Layer 12 of a small transformer language model trained on English Wikipedia (16 layers, counted from 0, width 64).
A neuron's activation on a vector x is SiLU(gate . x) times (in . x), where the dot is the dot product.

Input weights of the MLP neurons that the questions are about. A number n stands for n times 0.0039.
n15 gate: -9 -18 -9 -28 73 17 -40 23 10 27 16 17 1 34 2 38 -29 7 2 24 10 -23 1 -67 -12 42 4 4 -71 -27 -28 30 20 23 -10 -18 -11 26 29 -1 -6 -19 -3 -13 19 -31 26 27 26 -36 3 -5 28 30 -18 -32 11 -7 51 -24 -31 -14 19 -29
n33 gate: 17 28 -17 -28 55 -6 1 10 -15 18 0 22 37 -37 5 -27 -24 36 64 -12 57 -31 -7 -8 49 -31 -4 19 -20 -7 5 26 64 8 -14 3 -3 4 -15 -35 -22 3 29 -27 26 1 2 -6 17 21 3 2 42 -4 43 54 4 -10 -2 37 -63 59 -39 26
n39 gate: -4 -23 -41 -12 9 49 -41 -23 -42 9 14 13 -6 -33 6 43 -63 7 -28 -21 61 -40 49 -17 -32 4 12 40 15 33 27 14 14 -47 -18 -17 55 -13 -44 -45 -12 -30 9 17 2 -3 -42 24 -39 41 -10 -25 5 -19 28 -1 10 84 29 25 2 -20 -18 -11
n42 gate: -32 -26 8 24 39 8 -36 8 13 -20 37 27 -72 6 0 -14 -19 -5 5 -5 7 -14 -9 -24 1 -34 -39 16 -15 32 -25 -1 -48 -47 -39 -3 6 -27 8 -80 -22 -13 -65 -9 -4 3 -11 -42 -47 0 5 1 -41 42 -2 -37 8 -11 -42 10 -9 -4 -62 -31
n58 gate: -4 -40 -16 25 -5 21 -40 42 18 -44 -13 39 -2 39 -7 -45 7 -18 -1 15 27 52 -57 19 14 25 42 20 39 -5 17 4 -20 -33 12 -18 6 -43 15 -7 19 -26 35 -33 9 -15 40 55 -35 15 -46 -18 -15 15 46 14 28 50 69 -7 8 -23 40 15
n62 gate: -28 -31 -51 18 35 6 -25 -29 -44 1 5 -11 -41 -4 -34 -32 45 12 16 5 -5 -7 51 12 2 -4 -2 -11 -31 13 -32 4 46 -25 37 -22 -42 27 -46 -1 1 -25 -8 2 -17 -2 -51 -5 -9 4 -77 32 -14 9 -36 -23 8 -35 -8 -11 -2 -6 -63 36
n72 gate: -53 -11 3 -11 29 12 45 1 -29 0 -41 8 2 -16 21 -6 -50 -9 -28 -4 19 -31 6 -20 47 2 -16 -12 -7 23 26 39 42 -31 43 -2 -21 24 -24 -11 -24 -3 -33 30 -11 5 -19 -8 -24 -3 -10 -47 34 35 -26 -14 -45 -48 -19 52 21 -7 -21 8
n103 gate: -49 0 11 32 25 -12 7 -28 -14 11 22 35 -34 53 15 46 -19 45 15 -63 17 -10 19 24 -29 36 -4 -21 -41 30 7 -15 -79 56 -8 -50 -21 16 24 23 32 -44 -1 -1 -13 5 18 1 -9 29 15 -30 71 -15 -7 -25 -3 -40 -13 37 -5 -33 -3 50
n105 gate: -12 -19 -14 -4 -28 -26 6 31 18 -3 -51 -1 7 41 11 7 3 22 5 3 -16 10 5 8 36 34 -5 -27 47 -21 -18 -2 -15 36 -4 -52 -51 -10 24 -22 33 -18 -20 21 12 13 -23 44 -23 4 0 -10 -1 -8 18 22 -7 34 47 2 0 33 36 -12
n128 gate: 15 -5 51 -41 6 36 -54 -65 6 -4 5 -69 2 -1 12 -9 -45 5 11 -7 -10 9 -18 -24 29 21 30 32 6 -24 31 8 -17 -29 2 22 37 21 -44 -41 21 -75 12 -31 39 -51 2 44 7 -54 10 45 4 -31 -40 7 -14 42 -27 13 -15 22 -16 -7
n140 gate: 11 35 8 -32 -5 -9 3 18 -23 7 -29 21 -26 -45 -5 6 -18 -15 -18 -34 40 -12 9 42 46 11 -3 46 -26 -49 38 -22 31 51 8 7 47 46 -16 -44 6 -2 47 -14 2 20 -15 59 21 21 40 -9 -2 18 -18 19 22 11 2 16 -25 -12 -6 -40
n141 gate: -43 -15 -8 -35 33 -28 -93 9 -31 16 9 23 -37 -28 9 -34 26 11 -13 16 -5 13 -2 -4 31 0 17 24 -20 17 -1 19 -7 -35 43 50 -8 29 -29 16 0 -17 -15 -27 23 -2 13 -6 52 -23 -48 13 -50 20 -4 51 21 32 18 -22 21 12 -25 -6
n145 gate: -28 6 -11 34 -56 -18 4 16 18 12 -5 30 -37 0 12 57 -21 -21 -8 60 66 12 -29 1 -12 -1 20 -11 4 22 27 -20 -30 19 -38 30 -15 -30 30 -17 0 -40 -20 30 46 1 -25 42 -6 -4 3 -19 18 8 0 58 24 41 20 9 1 22 -29 -24
n156 gate: 9 -33 -50 4 -5 -41 39 -9 -5 15 -52 58 -7 38 -11 5 -9 3 22 -14 42 10 1 -34 41 -53 10 -8 13 15 -4 -22 38 7 22 -22 28 -18 -25 -30 -11 -25 6 0 -6 8 31 40 -22 26 -49 -23 -18 7 21 -9 -11 43 20 -4 9 66 9 12
n171 gate: 11 -6 30 -39 46 -32 -16 -12 8 7 58 -4 -28 48 28 2 65 -2 0 2 12 24 14 6 -11 -42 -29 -36 -40 -30 1 25 -42 -1 -20 5 -17 -47 26 15 12 54 45 8 16 -33 -13 43 2 -18 21 41 41 -7 16 -61 -9 -18 22 19 -14 18 -34 -38
n186 gate: -13 10 24 -2 35 47 -25 -42 6 -3 -2 39 -10 -3 -37 -29 34 -1 15 -16 18 24 3 57 -4 -12 -1 59 -5 15 -5 8 12 12 -15 23 -6 -4 18 42 47 36 -19 -36 -4 -33 -3 -34 11 -14 -8 -31 6 -32 -38 53 10 -27 -53 30 58 33 -6 1
n15 in: 11 -1 -27 21 5 4 -22 49 63 6 -29 47 59 4 -37 5 6 1 -2 8 37 7 -15 46 -14 34 4 23 31 -16 -47 -48 10 1 -20 43 13 13 -10 12 -7 -33 -28 16 73 -51 36 -30 47 36 -53 12 -24 17 -25 -5 -43 -49 13 5 50 -12 -51 -64
n33 in: -4 -36 -20 12 -25 3 -26 -40 70 12 9 -22 59 -65 -23 -3 5 30 -17 -10 53 -6 -6 -8 -52 -57 -17 -16 38 16 4 -39 36 3 -45 -3 19 24 -24 -28 -63 -13 11 14 -21 -49 4 -1 -2 -15 -5 0 28 48 4 -12 25 24 -53 47 -9 -33 -19 -8
n39 in: -34 -59 -33 -32 -15 -22 16 -57 -5 40 -53 -19 -36 -3 34 1 25 39 5 23 14 12 14 45 -22 2 -29 -25 -32 34 -5 -41 -9 -21 -24 -25 -19 -13 36 -11 -2 -14 18 -7 -53 -35 31 -42 53 4 13 27 -12 22 -24 -1 38 52 41 -29 -16 -55 -63 -21
n42 in: 10 -18 -18 10 -24 33 -1 13 -23 -6 -8 27 -17 15 -51 0 -54 -58 -56 12 -1 -16 -5 32 15 11 -32 20 -26 16 0 29 -28 -38 -39 -1 29 22 12 -16 -18 -1 -57 -33 36 -47 9 17 16 -29 -14 -40 33 3 41 -16 32 -48 -18 22 -10 -88 -27 -26
n58 in: 32 -3 20 35 15 6 4 -27 21 -14 5 -1 8 -18 25 -15 -24 20 36 -42 -44 -15 52 2 -10 -8 -6 8 -8 32 -12 8 -43 -46 -15 -26 -47 -45 -6 39 61 -8 41 -16 26 0 -25 11 0 -11 10 -27 -21 13 -19 30 -34 35 -12 5 56 -26 -42 -12
n62 in: -3 -4 3 4 39 -12 -10 -29 45 14 28 3 -36 18 41 12 -4 4 -12 -3 -58 44 -22 38 -37 -23 -29 27 -8 -22 -9 -44 6 -27 11 12 16 49 -6 31 -62 -6 56 33 33 -37 -9 -6 -62 37 -21 -20 33 1 -27 -43 29 -14 -42 -33 17 -40 -15 33
n72 in: 32 8 -18 -30 -14 38 -4 -10 -6 78 32 2 20 -22 -46 -11 -9 10 24 1 5 25 -12 5 -39 18 -16 15 -14 31 7 1 -45 -35 5 37 -25 27 27 -4 -41 -54 12 5 12 -32 21 -21 19 -6 42 3 -45 -53 -7 11 -28 3 25 15 -7 9 9 -14
n103 in: -61 -17 14 -37 15 3 35 -8 -20 -22 35 -71 -8 54 17 68 10 -17 -13 1 -55 -14 22 19 0 -14 -25 27 19 50 1 -10 -24 11 -19 47 -5 15 -48 -8 -2 -31 -45 -21 -8 28 9 1 -11 19 12 -39 10 53 20 0 -27 -51 -12 13 -34 -8 9 41
n105 in: 24 7 -5 6 -35 25 -11 20 44 11 9 -13 52 -12 13 10 9 -10 12 2 -5 -12 5 -47 -8 38 -2 5 -5 -50 -24 0 -11 -2 -5 -11 21 -62 18 -21 20 -1 -41 52 15 31 13 5 -6 7 9 9 40 -28 30 0 -31 7 -14 16 8 -36 24 -28
n128 in: -3 -61 20 -51 -15 -19 -16 -78 22 20 20 -58 1 26 -7 -4 -6 4 30 34 1 -2 -58 -1 13 13 8 37 -26 11 -18 -6 12 -8 23 46 15 -39 -19 -31 19 28 -14 -28 30 17 91 90 3 28 -11 0 -17 13 -3 21 -24 7 -46 20 -15 12 0 -51
n140 in: 2 -4 5 6 -34 14 -33 18 -8 -45 4 -26 63 29 -14 7 29 11 16 38 -30 -5 6 -26 -18 -8 -20 10 -28 12 38 7 24 16 8 -3 -42 -15 25 36 -34 30 -34 1 -22 -16 -29 -6 -7 -14 38 4 -10 -27 40 -53 6 -27 18 21 14 -1 -6 -22
n141 in: -71 -68 -24 56 -9 10 18 -4 41 -10 -16 5 10 -58 15 13 52 3 13 36 19 0 -16 -19 8 13 -4 -28 0 14 -13 -46 14 -15 38 60 -4 52 -1 19 -22 33 57 -37 5 -12 19 -6 -11 12 -55 3 -44 1 -74 27 -47 -16 10 14 3 -11 -6 -46
n145 in: -3 -21 12 10 34 8 7 56 28 5 8 -32 23 -19 -39 9 -4 -32 -14 -28 14 20 -32 1 45 66 -49 -23 19 -9 -26 -31 23 10 -3 37 15 30 19 43 -41 -28 49 -13 -28 20 -5 -36 -4 9 -15 -48 27 49 31 -45 11 -4 -33 25 11 4 25 7
n156 in: -14 -54 -20 10 -12 61 25 -4 50 7 -51 16 -7 25 -21 36 -21 -18 -39 -58 16 -17 -11 -33 13 -14 12 -11 28 -45 -57 -14 -1 -5 15 -14 -37 14 -21 -11 -15 52 -39 9 -47 9 -10 28 -54 6 -35 23 32 21 -28 9 -29 -13 31 8 -7 18 -29 3
n171 in: -10 -23 36 -37 17 39 -22 2 -53 -49 4 -25 47 23 -2 -22 42 48 -21 21 58 -79 54 23 14 -4 -19 -5 -2 17 33 -14 -11 -16 -52 33 28 43 31 -32 7 -18 -20 24 45 13 -2 -19 -41 40 52 11 -22 -16 -8 10 -54 -34 31 1 17 39 -3 21
n186 in: 29 20 -27 -19 35 -3 34 63 -10 -27 2 -63 -33 -8 4 -18 32 31 46 -14 4 -31 -25 -5 9 54 -32 -45 18 -1 19 -4 24 12 -12 -6 37 -30 22 -9 -14 -1 30 -7 39 37 -26 27 -6 41 13 14 19 6 44 15 11 -1 7 17 22 -68 4 13

Each question shows a token from some text and the vector x that enters the MLP there. A number n stands for n times 0.086.

"and": 9 -12 37 17 11 -3 -5 44 48 5 -4 -13 -31 -45 13 -2 -8 -21 -12 -11 19 -8 17 43 10 11 -32 -29 -1 1 27 20 27 -31 -5 -9 -24 21 34 22 42 4 -11 -11 -25 -8 -4 24 -8 28 -12 -18 13 -10 -30 11 -21 -22 -18 -26 18 -19 -21 -31
Which neuron fires most, and how strongly? n186, at about 2.3

"5": -1 23 -25 -33 -6 -37 -3 -32 0 -12 -18 38 27 -6 1 -32 19 4 -49 11 -35 12 15 10 -5 8 -3 3 10 57 9 5 -8 -4 7 39 -8 20 27 -17 -35 23 -25 39 8 -2 2 15 -14 20 -1 -3 33 -10 -14 -12 24 26 0 -20 -28 -39 2 -37
Which of these neurons fires most? n39

"t": -4 47 16 3 19 -3 -29 -37 57 0 15 2 -28 -27 -30 -18 6 -9 -14 19 -29 -16 18 29 17 12 -52 -4 11 8 7 -5 7 -23 -19 19 -20 -3 26 17 18 18 2 -9 19 17 -9 -2 -3 29 -2 -8 39 -29 -13 8 16 8 11 -11 -4 -40 -28 -47
The two highest activations, in order: n186, n42

"u": 52 -41 37 16 16 -7 39 -1 40 39 -4 -8 -12 -2 -19 -22 18 -15 -2 51 -24 -3 8 -9 -11 11 -36 -10 63 1 -14 -3 11 -25 -16 27 11 -12 0 -19 6 -1 7 -12 -28 -5 10 0 7 46 -4 -6 7 -44 -33 -12 -10 -7 -18 7 -9 -13 -4 -20
Which of these neurons fires most? n140

"c": 10 39 -17 -33 -12 30 21 36 20 -11 -4 27 -4 -24 -26 -20 -2 -12 -10 -10 -1 -2 52 -1 23 -5 -39 -5 -12 2 31 -11 25 4 9 -10 26 6 23 28 16 4 0 -45 -23 -37 -23 -25 20 -18 20 3 -6 -16 25 28 -6 -22 14 7 -38 0 7 -44
Which of these neurons fires most? n140

":": -4 25 18 9 -24 -14 -10 53 52 29 -50 -16 -28 13 4 17 -11 -13 -10 26 -3 -12 -50 -26 -20 -17 -5 -13 -8 17 11 -3 5 -23 12 6 -14 -17 -9 32 -5 -1 -11 22 -24 3 -1 15 -7 3 -21 -7 49 20 42 17 -8 20 -14 -58 5 -25 23 10
Which neuron fires most, and how strongly? n145, at about 5.4

"k": 43 42 30 44 -11 -5 22 22 29 -28 -22 -11 -3 -33 26 -14 -13 0 25 18 14 0 1 10 10 8 -20 -18 16 11 -5 3 4 -13 6 7 -43 -8 20 -33 -6 26 -14 19 14 3 -16 2 31 19 -19 8 -13 -44 -11 -20 -1 -49 -7 -79 5 -16 -6 18
Which neuron fires most, and how strongly? n103, at about 0.65

"ain": -19 1 14 -12 -10 -6 0 8 11 58 -23 -4 1 4 -18 -3 -1 -19 5 46 21 15 0 26 -12 -11 -46 -27 24 38 16 -8 22 -25 -6 -6 -34 30 -19 31 45 5 3 -40 8 9 -1 14 -8 45 -9 -23 21 -21 -10 -2 -3 -22 7 -27 -31 -6 -18 -24
Which of these neurons fires most? n62

"J": 22 23 3 2 10 0 -5 12 13 29 -22 21 51 17 -13 11 -20 24 -20 0 -9 -7 -11 3 0 -21 -32 -8 30 5 28 -64 -26 -16 25 10 8 15 17 -16 3 2 -26 -30 21 -28 -29 32 24 3 -4 8 7 -22 40 9 -4 -7 -26 -28 -37 -14 -13 16
Which neuron fires most, and how strongly? n33, at about 2.4

"al": 16 6 29 1 -46 58 22 -9 53 4 -14 -12 19 -3 0 -10 -25 -4 -8 14 25 7 8 -30 -24 -25 0 -11 -3 -28 -1 15 33 -9 5 -1 31 12 18 16 -8 -22 -28 26 -21 -9 20 -15 25 38 1 -24 9 10 27 -8 -13 -20 8 -39 -37 -21 -46 -25
Which of these neurons fires most? n15

"ou": 15 34 17 -23 -21 -18 24 -12 40 33 -33 -18 -18 22 -6 6 -13 -22 9 43 7 41 13 -35 27 -2 3 -29 30 17 -5 -20 -3 11 16 14 14 -4 24 8 2 -17 -23 -10 22 11 -6 -12 -19 4 -51 18 13 -11 -30 -12 -18 -36 -23 -28 -31 40 -2 4
The two highest activations, in order: n156, n128

" H": 11 16 12 30 21 1 -44 18 30 34 -14 14 28 -19 4 -1 -37 15 -10 18 -21 -17 10 27 -25 -10 -13 -17 18 22 11 -34 -5 -23 -7 3 -5 -1 39 -12 25 -20 -36 -14 22 -15 -19 34 30 6 -24 4 -13 -25 37 -1 -4 -20 -5 -44 -22 -5 4 17
Which of these neurons fires most? n15

"b": 45 19 29 -20 -11 3 -21 -10 44 -16 11 11 -13 -57 -19 -5 -9 18 -13 -10 -33 15 37 12 -8 -25 -29 11 41 2 5 -31 27 -1 -37 -15 -4 -12 5 4 0 35 -10 19 -14 19 29 19 9 -30 8 -2 21 17 6 7 -26 -5 17 11 -13 -2 -74 -14
Which of these neurons fires most? n33

"ov": -1 -3 -4 -10 53 -20 -28 6 7 10 15 6 42 2 -25 -19 -27 17 -18 -21 -33 30 -3 -1 -11 -17 -26 28 9 2 41 -22 -4 -22 35 -8 -5 -6 -6 48 -12 12 -32 20 23 20 8 35 -21 7 7 -39 2 -28 -17 -5 11 -9 19 30 -15 -17 -31 10
Which of these neurons fires most? n72

" in": -32 11 14 10 23 5 -35 -17 10 38 -30 10 -12 13 12 -2 27 -12 -25 20 -17 -5 9 22 -28 17 -21 10 7 21 1 3 14 -20 -8 -6 -19 -5 24 -3 -4 -25 -52 -10 9 19 2 31 1 29 26 -15 -15 -26 35 42 -5 -27 12 -23 -7 -50 -27 -9
Which of these neurons fires most? n42

" C": 3 6 9 25 24 -4 -24 6 46 16 -11 16 48 -7 10 5 -41 5 -32 21 6 -11 37 3 -33 -7 -27 -11 28 22 6 -44 -4 -3 0 -1 -5 -17 42 -5 -6 -8 -24 -29 16 -15 -7 6 17 -25 -11 -6 -25 -26 41 5 4 -20 -15 -27 -24 19 31 20
Which of these neurons fires most? n15

"le": 36 29 22 -16 -29 12 19 -27 21 59 2 -12 9 -6 -15 32 19 -18 -13 11 -20 7 -17 11 31 15 -37 -22 28 -9 17 6 21 -17 -27 15 -3 -6 24 -8 -7 -9 -23 -14 -13 -26 46 11 37 24 -37 5 0 -6 -24 -9 -23 -13 5 -21 -47 -45 14 -12
Which of these neurons fires most? n128

"ar": 5 -12 37 -32 -18 -41 11 -8 -27 12 5 -2 42 10 16 -7 -13 -40 18 8 -29 35 32 -13 -24 -15 -10 -21 33 1 8 -17 6 1 41 14 45 2 2 29 -20 9 -67 -2 11 3 3 5 3 1 -43 18 -15 6 1 -18 -12 -2 9 2 -31 -6 31 20
Which of these neurons fires most? n58

" re": 25 9 43 7 36 13 -7 4 -7 30 -31 -16 41 6 17 -25 -27 -10 -24 0 -18 5 35 2 1 16 -28 11 -14 9 10 -11 5 -12 -8 -6 -22 6 34 -9 25 -3 -24 -4 -4 2 62 14 -4 6 -17 -14 -18 -29 -13 25 -34 -41 -48 15 -41 12 -9 23
Which neuron fires most, and how strongly? n128, at about 4.1

"age": 20 25 15 25 -52 -10 16 -5 57 12 -20 9 -20 -31 -10 7 2 -5 -2 42 5 6 8 28 -30 24 -22 -13 5 27 21 -4 9 7 6 -3 -5 -4 42 -5 -21 20 -32 -18 -28 20 21 -12 -29 19 -20 -17 33 -38 -14 -44 19 -2 -14 -34 14 -14 21 -30
The three highest activations, in order: n145, n171, n58

"p": 0 18 -8 -7 -3 18 -21 -19 41 -16 3 3 -27 -10 5 -41 9 -23 16 23 -26 15 44 17 -27 0 -23 -25 53 8 -6 -8 32 -8 -15 -9 5 -7 7 -6 55 3 -16 5 12 -6 9 26 12 -9 8 -6 37 -28 -18 25 5 -14 20 -28 3 -31 -44 -38
Which of these neurons fires most? n186

" A": 6 17 28 15 7 5 -9 -11 39 6 -32 12 23 12 -8 29 -37 5 -36 24 12 0 36 -11 -51 -5 -27 -7 -2 -11 -21 -27 -11 8 0 0 -12 23 60 -23 30 -14 -21 2 20 9 12 23 8 -22 -22 -24 -17 4 28 -2 -4 -37 -9 -10 -13 -20 1 30
The three highest activations, in order: n15, n103, n105

" D": 13 50 2 15 22 -22 -9 3 19 18 -13 14 60 -7 -11 -45 -48 27 -15 6 -18 13 -18 0 -37 16 -5 0 12 13 -5 -35 -15 -16 -1 -4 -33 -8 23 -10 18 39 -11 -5 24 -5 -3 15 8 6 -36 5 2 -16 25 -13 4 10 -9 -54 12 8 30 -11
The three highest activations, in order: n58, n105, n103

"B": 18 10 5 -14 -46 26 -12 20 -1 8 4 -2 43 -64 13 15 -19 -39 -8 -30 -10 16 35 16 -7 -39 -40 -5 11 -15 19 -25 8 11 35 -6 -9 2 22 13 10 -45 -14 -5 -21 37 15 31 -2 -5 -4 -4 14 -40 14 -10 11 9 -12 7 17 -9 33 2
Which neuron fires most, and how strongly? n140, at about 2.5